Layer 7 of a small transformer language model trained on English Wikipedia (13 layers, counted from 0, width 64).
A neuron's activation on a vector x is GELU(weights . x + bias), where the dot is the dot product.

Input weights of the MLP neurons that the questions are about. A number n stands for n times 0.0035.
n9 (bias -0.050): 1 -21 -5 -8 23 -13 -15 12 -35 -58 -13 -31 -60 7 24 -4 -7 62 -18 3 -25 64 3 18 -43 40 -31 -6 52 -16 25 -17 22 1 5 -21 -37 -8 66 -77 -9 -11 -28 -15 -59 2 18 14 -10 -35 24 44 11 -19 5 -13 10 -40 48 1 -6 -29 69 -46
n10 (bias -0.051): -22 7 -4 -17 -14 4 2 10 -8 25 -58 -54 -26 -9 -8 -12 -5 30 -21 29 -17 13 6 -17 13 14 -18 8 -18 13 -25 -26 4 11 -12 28 14 13 -18 34 29 -5 26 -23 -35 72 16 5 -27 -6 -67 -8 20 -53 -40 68 -40 -22 22 8 -22 26 -17 -27
n12 (bias -0.062): -36 22 62 -12 22 12 22 -4 -41 -5 8 -19 -14 -17 23 36 6 -49 -22 -6 25 33 -5 24 -46 -15 12 -10 49 0 -7 -56 -2 -59 -53 -29 48 -23 -74 1 -3 -45 9 3 -14 45 36 33 0 7 -45 5 3 -26 -9 50 22 51 44 25 10 -3 18 -53
n15 (bias -0.082): 6 13 13 -27 7 -10 -15 14 -50 -40 26 -16 -64 2 -24 65 3 6 2 0 -57 38 -55 -45 1 -27 -9 2 -25 -25 15 -24 47 -22 -10 -38 -47 -58 41 23 17 -15 15 1 -45 -39 11 -19 45 -39 25 24 50 -42 -37 -33 -61 -35 61 21 -10 -11 1 -5
n27 (bias -0.036): -30 -12 -4 3 -7 5 -41 -41 6 34 -37 -24 -23 -6 28 12 4 18 44 -13 -39 14 -2 -20 49 17 1 44 4 11 -13 46 10 -3 58 13 22 -5 -61 13 2 -10 17 10 -16 30 -25 -50 -27 40 15 5 15 41 -37 32 34 -46 93 30 -12 52 17 -1
n29 (bias -0.083): -11 -30 12 -36 -58 -24 -48 4 -9 13 -29 -58 2 -18 64 -18 -33 -24 -43 -66 11 -38 -10 -53 -9 -32 -29 6 2 -1 21 26 5 -38 -6 33 -25 15 35 -29 -24 4 -12 6 26 14 -85 -17 -49 33 -1 -7 38 2 71 -14 -46 -28 78 1 21 29 -27 -32
n43 (bias -0.098): 51 -43 -27 -46 -49 15 17 -47 -9 60 21 9 46 6 35 -21 -26 22 46 -19 41 15 -7 -42 28 17 -19 -24 -21 25 11 4 -12 10 1 -28 -12 -45 -6 -63 48 -8 1 -45 -36 8 -32 -2 -11 -50 43 -24 36 -16 -31 -17 -55 -55 4 -13 41 -2 -3 31
n63 (bias -0.075): 23 -20 22 -41 11 27 4 -10 -53 -34 3 13 -4 -7 32 57 -17 -60 18 -23 -9 50 -40 -3 -16 50 -57 -16 -29 0 -25 -19 8 -12 -3 -52 18 17 57 -18 49 11 -12 34 -16 17 -32 37 -2 33 3 -19 -41 10 -17 4 8 -10 -7 73 -24 15 -49 1
n65 (bias -0.073): 13 51 11 41 -41 37 52 -22 -13 -56 -12 -21 -55 35 33 -2 33 -15 -20 -59 0 18 -16 22 -32 -38 12 -10 0 23 11 34 31 11 8 33 16 35 13 -38 18 -12 1 -26 21 -28 -23 36 18 13 -29 13 -19 12 -41 -33 -2 -22 16 28 -6 66 -7 4
n69 (bias -0.102): 21 4 -68 12 18 -30 -3 34 19 -29 -13 -60 -21 -29 62 28 -2 20 -21 -7 6 7 -24 -85 -2 18 9 16 -45 0 12 24 17 -4 27 13 2 -5 13 -50 15 12 37 -6 16 64 -20 -14 -8 -79 -7 -21 -8 -52 -27 21 22 -33 -66 -40 46 -47 22 -4
n70 (bias -0.043): 29 -17 6 57 -60 -12 40 -21 21 -64 -11 -13 20 8 21 28 -3 55 25 9 -13 -18 -29 -22 -61 43 1 -7 -33 63 11 -12 -22 11 -1 -6 -11 -7 18 10 -23 -4 -5 -31 17 7 38 -61 -13 36 3 9 13 5 -2 -48 5 -37 -26 -28 -71 15 -18 -26
n72 (bias -0.064): 31 -59 -5 -1 -36 -12 -24 -38 -12 -12 6 -47 -6 5 10 14 23 16 -12 -13 7 -17 -12 43 -48 -9 -81 -19 25 47 -21 -42 28 22 0 -20 -85 -58 -14 -3 33 -2 -1 -25 8 16 -6 3 4 20 -37 -49 26 2 -39 20 0 12 72 -32 -14 16 12 15
n105 (bias -0.073): 21 -16 25 28 -6 -8 -5 -7 0 54 61 -20 -64 -18 71 17 25 -42 -10 -55 3 53 2 -20 -5 12 -61 -13 55 -41 11 -24 23 -62 6 20 -30 27 0 -28 7 -5 9 -8 -50 -3 9 7 -38 -30 -9 24 -32 39 15 15 -25 22 11 44 -22 -39 -49 34
n106 (bias -0.103): -25 13 14 -43 37 -2 -65 29 -10 16 -50 -41 32 -47 26 7 30 27 -9 -61 5 31 21 -27 36 21 18 0 42 -13 -2 37 27 -7 -3 -6 -16 -26 -21 -49 3 23 -32 -37 -12 -16 60 -47 -9 -40 58 -3 22 1 18 -58 -49 -63 1 79 -4 12 51 -18
n117 (bias -0.100): -49 -53 1 31 26 -32 -1 -37 20 -62 -96 -17 61 -27 -26 -27 15 -32 44 5 9 -13 -6 2 -18 12 -9 12 -41 8 16 12 36 -16 -31 23 41 28 -14 -17 1 -19 -9 -40 19 -8 -23 29 4 20 16 1 -59 -41 -2 -4 -13 -29 12 -32 -85 5 38 -57
n119 (bias -0.083): 13 -42 -15 1 37 -20 70 -41 3 -54 3 -4 49 -47 27 -2 -28 -23 -4 15 -67 27 11 -21 -2 -18 16 -16 34 30 80 13 -22 16 -14 1 -17 5 18 -59 9 28 -28 -12 -40 -48 15 -2 -48 39 28 -4 24 -32 15 41 -39 -38 -19 10 14 36 26 -29
n150 (bias -0.074): 18 29 -49 -37 22 -28 32 50 -26 -46 -15 12 -26 -34 49 1 37 -15 -3 10 -4 4 -47 -13 -27 -17 31 -14 -9 5 43 -4 10 47 23 18 -53 17 -25 11 2 -66 -35 9 4 -24 36 33 -56 -40 -20 32 36 10 34 3 -26 -88 9 26 45 48 -12 5
n161 (bias -0.066): -51 35 33 7 51 -44 -48 20 25 30 -37 -12 27 -31 -4 -11 25 17 6 13 -8 85 -14 35 -36 -27 1 6 -25 -10 -57 49 -9 37 -33 -9 -22 -56 38 -32 63 41 -2 3 14 -45 9 16 -20 27 -5 18 -2 -38 19 -7 12 -25 11 9 -17 -7 -1 -23
n170 (bias -0.073): 0 -20 -4 60 11 -14 -52 -29 -22 -31 -10 -51 -40 -24 14 -4 10 -36 21 5 -30 -12 -22 3 4 -24 -11 -50 19 10 -16 51 -44 -29 47 15 -12 -32 63 47 -15 61 -53 0 4 81 5 -1 3 -57 30 -53 -16 1 4 -7 1 6 -5 12 -11 6 -7 18
n179 (bias -0.075): 5 34 11 -43 19 -4 -36 18 34 -23 -15 0 19 -10 40 -10 28 18 -37 -5 -6 -27 -68 -5 -20 -1 -31 -32 37 24 -45 -3 19 -8 -49 -40 -19 -35 -20 -69 30 -62 -10 34 -70 10 -24 -5 -14 0 -17 -1 -26 -37 -19 -7 32 25 0 4 40 -8 36 -26
n211 (bias -0.089): -34 -5 -13 27 -46 -12 -5 -44 5 19 -7 26 -15 -29 -7 22 -19 -14 20 23 16 4 -26 -52 33 -24 0 5 -68 24 -11 -29 -31 14 39 -61 17 -81 -1 31 -16 31 -15 -28 20 -5 -1 -21 -31 54 25 51 9 -54 -27 14 40 -64 58 28 6 11 -24 1
n216 (bias -0.098): -6 -33 26 -4 10 -37 4 -31 26 -26 -70 -16 -4 -45 25 0 -12 55 79 40 20 12 7 26 -1 6 -33 0 -46 -52 24 6 1 71 22 1 -4 1 -20 3 62 -18 42 -74 -16 -58 30 4 -28 48 -2 11 8 -4 -24 56 -8 -9 -14 25 32 -48 9 28
n226 (bias -0.133): 49 -21 23 6 84 8 31 -2 -21 -17 -47 -20 -46 -63 -50 -1 -9 -41 16 -63 -20 -8 -29 8 -30 -36 -31 8 -2 27 -12 -40 26 39 48 19 -6 -31 -28 27 19 -17 13 -27 -86 -11 23 1 -22 -32 7 48 -43 -48 -20 -30 -13 -7 10 -46 4 -11 -29 -15
n245 (bias -0.072): -7 15 -2 11 -33 -38 43 39 40 51 15 -61 31 22 55 20 4 -30 28 -37 10 -33 11 29 -13 -23 -65 8 -52 -3 -50 26 -7 -32 -4 -23 10 46 34 -16 16 -42 53 6 17 -28 -9 16 11 40 28 -14 -60 -17 20 6 0 -17 9 -11 2 -62 24 -28
n252 (bias -0.122): -75 1 49 29 33 -36 -12 5 3 -23 -20 -10 -24 -4 26 -25 8 -12 31 -11 -8 -19 -25 -14 61 -32 -8 -13 -5 30 13 -15 -17 1 -1 -16 -46 -44 -52 -15 52 -9 36 -44 19 -12 14 -19 15 5 -54 -49 -15 -36 -12 -69 -15 -11 54 -5 -68 12 44 24
n258 (bias -0.098): -18 -45 31 72 -33 -16 -1 8 -41 -18 -6 3 -46 39 3 -5 -29 -16 53 21 -15 -3 -2 17 -66 4 -40 -6 14 63 32 4 -11 5 -6 -6 6 -18 5 -32 -45 -30 -30 -62 -15 -14 44 -19 -55 6 -17 -8 -61 49 -25 55 -1 -32 -29 -25 17 30 18 -34
n267 (bias -0.095): 4 -23 16 -3 16 -36 25 -71 -41 12 8 27 -22 -33 44 -64 -15 -52 -10 14 18 -17 -29 7 8 -16 5 -43 27 -10 -16 0 -6 5 -28 0 15 -34 -7 9 -74 -52 12 -34 -13 9 -1 14 -33 40 -41 21 56 -5 -71 33 -23 -19 54 1 -50 34 -33 10
n268 (bias -0.087): 11 -57 12 -24 -21 -15 18 -36 -36 -31 20 -74 -36 -9 3 16 19 14 2 -4 22 -22 -1 7 -58 16 47 19 1 -5 64 13 11 -60 -34 -37 -14 -22 -17 -19 -6 -30 66 11 -16 34 69 -8 17 -16 -24 -11 -15 29 -31 64 -19 11 15 -35 34 4 24 -13
n295 (bias -0.096): 61 -65 9 -31 -50 -9 -12 5 -18 -46 -19 -15 -12 0 0 22 16 16 -21 -68 36 43 -7 -14 -28 40 -58 2 2 13 -5 -45 31 23 6 -3 12 -4 -56 57 -61 20 40 10 -17 16 35 -49 6 -10 -3 -53 7 44 -6 -1 -4 12 30 12 17 39 32 -3
n310 (bias -0.062): 34 20 -39 -34 -18 -24 22 -34 -64 -13 -14 -32 -18 39 5 39 -14 -25 29 -18 0 -16 -8 -14 -8 49 -36 -2 56 -17 9 25 -20 -34 -47 -10 -39 -37 -28 53 -3 -44 14 14 -23 15 -11 19 43 -31 6 -22 7 -19 15 -9 -41 -20 54 -6 -41 29 4 15
n357 (bias -0.105): 46 -13 -24 17 19 -8 -23 -5 -3 -11 -57 15 -35 0 5 24 -40 -5 -45 -8 46 -10 -28 8 3 35 2 5 3 20 -48 19 50 -18 -22 7 -10 -29 3 -70 47 -33 27 -58 -8 1 -2 12 10 -44 -10 32 15 -16 2 16 -78 27 -2 21 38 -37 -51 32
n375 (bias -0.074): -4 3 -51 -24 -37 -43 -10 -6 0 -73 -71 -12 16 -27 3 -21 -16 29 29 15 -22 -7 -40 29 -5 10 -39 14 12 -6 -53 -55 12 -7 -38 24 37 37 7 5 14 -38 32 13 4 6 14 -14 15 -17 -2 33 27 -7 -74 -17 33 -10 50 -52 19 3 -4 -43

Each question shows a token from some text and the vector x that enters the MLP there. A number n stands for n times 0.059.

" won": 14 4 -18 -24 6 41 -14 22 -27 8 38 -8 23 3 -40 -8 23 31 -24 2 15 -7 61 12 7 6 -20 24 -2 -34 10 -33 -8 -22 40 14 0 -11 3 -16 23 -7 -23 13 14 6 -24 30 4 -14 -36 39 -4 -10 -5 -5 8 13 -23 -8 -33 -17 1 -28
Which of these neurons fires most? n9

" C": -34 0 -25 -16 25 53 20 -8 21 6 8 21 -9 28 -56 -31 2 20 9 10 27 -1 35 21 -23 25 24 29 -7 -20 10 -33 2 7 36 -6 4 -1 5 -3 -6 15 -10 28 11 21 -32 -11 16 -12 -19 3 -2 -4 13 -4 -15 -16 -42 15 -28 -41 2 -44
Which of these neurons fires most? n117

"va": -24 -8 7 9 24 -4 -10 22 0 -5 9 31 -10 42 -40 -7 -9 33 0 39 -25 18 57 0 8 1 22 16 4 -63 7 -9 -20 -47 28 6 -36 18 4 -8 13 10 -4 -6 -15 -14 -3 -7 34 12 -38 -25 14 28 -3 -25 26 10 -9 -16 -21 -20 -12 6
The two highest activations, in order: n252, n9

",": 0 5 -14 -47 -31 47 -11 16 -16 -3 21 15 -10 31 -53 -43 -1 33 -26 20 5 -20 53 15 3 0 34 17 -25 -15 24 -20 -23 -5 5 4 -14 3 -19 -1 3 -11 36 15 2 9 5 17 2 2 -28 11 8 1 -25 10 33 18 -19 -13 3 -2 21 -28
The most active neuron and its activation: n268, at about 1.7

" ma": -25 -2 -15 -38 6 22 17 12 -4 14 8 47 2 8 -28 -47 2 5 -25 32 -32 2 42 17 26 -9 11 15 -11 -45 16 -22 21 -7 -6 32 -13 8 2 -12 28 3 -15 14 18 -23 -34 12 34 4 -39 -19 15 -23 -2 -25 8 40 -7 12 -6 2 2 -21
The most active neuron and its activation: n252, at about 0.16

" for": -13 9 -37 -20 8 70 -14 -2 -2 44 2 35 11 -7 -44 -14 -1 13 -51 -5 -14 0 32 25 -18 2 -6 -6 -3 -36 15 -12 -11 -33 45 11 -10 -1 17 5 8 -5 -28 2 8 10 -6 10 17 -10 -22 28 -25 19 20 7 28 32 0 -6 -40 -15 3 -7
The two highest activations, in order: n105, n9

" 6": 16 -1 -21 -20 21 82 -17 -2 15 -17 21 55 -5 28 -26 -22 13 24 -35 16 -26 -4 46 23 -9 15 13 -10 -5 -15 -4 -22 -4 2 48 -15 -16 -28 11 12 18 -4 -15 -8 -6 2 -11 -23 43 -18 -48 -2 0 14 -1 13 -20 -4 -24 0 -17 6 20 -11
The three highest activations, in order: n9, n72, n15

"s": 33 -5 2 0 -27 7 24 24 -6 -2 -8 0 4 5 -71 -35 -17 31 -14 17 -14 -11 66 25 7 14 33 -20 -8 -46 -17 -16 -23 -4 12 7 16 5 -7 0 -19 -16 -23 27 46 1 -4 -11 32 34 1 24 0 -18 1 -20 1 10 -8 7 -25 -10 5 -9
The three highest activations, in order: n70, n375, n117

" He": 22 -18 -6 -34 0 27 -6 0 -18 15 -5 -21 3 29 -30 -72 -8 16 -32 27 20 -10 41 13 -12 -6 12 39 15 7 20 -4 16 -6 14 30 -21 -4 -20 7 -24 15 6 7 12 -3 -36 -17 -4 22 -32 7 20 22 6 -14 -9 29 -23 27 -11 -13 10 -35
The three highest activations, in order: n29, n295, n10

")": 17 11 0 -20 -17 17 1 23 -4 -21 7 29 -12 7 -46 -26 26 19 -32 23 -20 -28 57 39 -15 0 33 9 -20 -20 35 3 -20 -7 33 7 -15 2 -23 34 -11 -16 -1 47 10 8 3 -14 6 5 -47 4 -5 18 -23 16 15 4 -12 -16 -32 6 -3 -26
The two highest activations, in order: n268, n10

"T": 1 -26 -4 -16 9 40 -2 0 34 2 39 65 -7 28 -12 -39 39 0 -48 8 -6 -9 44 -23 -26 -6 16 22 -6 -19 0 -19 -14 3 24 10 -4 7 -9 21 -12 0 -9 35 -5 14 -12 -23 29 -28 -29 31 -10 17 2 -22 -23 -1 -17 0 -5 -9 -23 19
Which of these neurons fires most? n105

"ney": -6 6 2 -15 -9 6 -13 14 8 -10 -9 22 3 34 -51 -40 -10 39 -16 19 -35 -15 36 22 -4 11 3 27 -12 -18 -11 -15 -40 16 31 11 -10 26 14 23 -22 -7 -39 8 -2 14 -42 -5 37 11 -16 -23 6 44 -25 -22 23 33 -14 4 -4 4 -1 21
Which of these neurons fires most? n375

"me": -26 26 -4 5 10 23 8 31 -14 17 17 4 18 3 -16 -40 3 -2 -18 55 -23 11 6 7 17 -14 35 -4 -4 -25 -20 -25 -6 25 28 7 -20 -35 2 -9 2 7 -20 49 -8 -16 -19 -6 41 23 -58 -25 -2 11 -15 -3 1 21 -17 9 5 -18 6 -9
Which of these neurons fires most? n161

" (": 9 -15 -41 -46 -22 46 2 5 -15 1 9 22 10 43 -41 -13 -3 -7 -25 10 -5 29 50 55 -22 -12 18 -8 -16 -8 9 -10 -40 9 23 17 -15 8 13 -4 8 5 22 38 -8 21 -1 16 2 -16 -14 3 2 15 0 0 13 -10 -39 20 -24 6 -7 -32
Which of these neurons fires most? n63

" S": -7 -3 1 -25 1 34 -6 0 18 7 17 0 6 33 -61 -42 17 10 2 20 6 -3 59 58 -11 13 37 22 6 -25 -5 -21 -12 -4 -6 17 -2 18 -14 25 -11 -1 2 32 -2 1 -26 -25 23 -2 -13 -3 -4 0 22 -20 -25 -21 -36 29 -35 -17 4 -44
The most active neuron and its activation: n117, at about 0.33

"e": 31 6 -17 -28 -4 28 12 50 -6 35 5 1 1 -2 -4 -18 -9 11 -19 -16 7 -28 48 9 19 10 12 1 -8 -60 7 -27 -23 14 -16 7 -16 5 6 24 24 -7 5 32 -10 -11 -12 -40 31 13 -31 -9 0 5 -10 -39 -17 34 -15 -6 -7 10 12 5
The two highest activations, in order: n310, n295

".": 7 4 -34 -58 -2 26 7 24 -9 -10 7 27 -35 40 -7 -36 -11 10 -23 6 -26 -20 44 25 22 -27 23 7 -37 -29 23 -21 -22 -16 5 21 -4 -26 -1 -1 -4 -6 2 15 29 19 19 -4 17 9 -19 -1 4 23 -3 11 19 21 -20 25 17 -1 -12 1
The most active neuron and its activation: n268, at about 0.36

"|": 18 3 -13 -44 21 45 -2 -2 17 -11 -15 32 5 49 -20 10 10 17 -17 29 -3 -23 57 27 39 -24 9 -5 14 -22 26 -22 -17 5 4 -24 -5 -33 -4 4 -14 35 -8 3 1 10 -12 -13 -13 -7 13 17 -12 29 -17 -13 14 4 -28 21 -30 -29 -16 -26
Which of these neurons fires most? n106

"ate": -10 35 -21 -15 11 26 -10 11 -4 25 40 16 36 24 -6 -22 4 -9 -42 30 5 -17 22 21 5 20 -18 5 4 -12 -16 -27 -18 -33 7 24 -29 -11 -19 -17 -2 -26 -24 29 24 3 -9 2 29 32 -37 -1 -9 34 4 4 12 11 -40 -14 8 -17 -19 7
Which of these neurons fires most? n179

"S": -23 -14 -15 -47 8 14 -8 -7 9 3 31 9 -1 30 -53 -36 7 12 -3 34 1 -1 34 50 -7 11 42 22 4 -12 -6 3 -14 6 -6 0 -5 13 4 18 -30 7 -10 52 -6 2 -23 -23 24 9 -27 32 -19 26 2 -21 -5 -5 -38 17 17 -24 -5 -36
Which of these neurons fires most? n268

"ight": 28 1 10 -7 34 25 -20 29 -10 26 5 25 31 1 -35 -55 18 3 -27 -22 -20 -30 46 -11 -8 9 17 9 0 -29 0 -17 -28 -9 23 35 -3 -13 -19 3 -3 -21 -38 5 17 29 -10 -19 25 19 -26 27 -13 18 4 1 19 -2 -36 -9 4 -2 -12 -2
Which of these neurons fires most? n226

"l": -2 6 36 23 -13 9 -6 25 2 12 47 24 4 27 -41 -57 -4 17 -1 14 -1 4 38 28 16 -34 18 7 -36 -11 -5 -13 -29 0 28 -14 14 4 -5 9 1 -18 7 -5 6 -6 -34 16 9 -22 -1 -22 -1 39 -13 -30 -11 0 -7 17 -5 -53 21 2
Which of these neurons fires most? n245

" in": 4 15 -40 -43 -2 31 -3 31 2 45 17 20 -2 25 -56 -23 4 17 -12 12 25 -25 37 20 1 -5 0 -2 -35 -13 -6 -18 -17 -21 29 17 -24 -23 11 5 15 -25 5 0 12 13 -1 19 18 31 1 10 -22 -1 -11 15 17 18 -28 8 -23 -15 -7 -32
Which of these neurons fires most? n245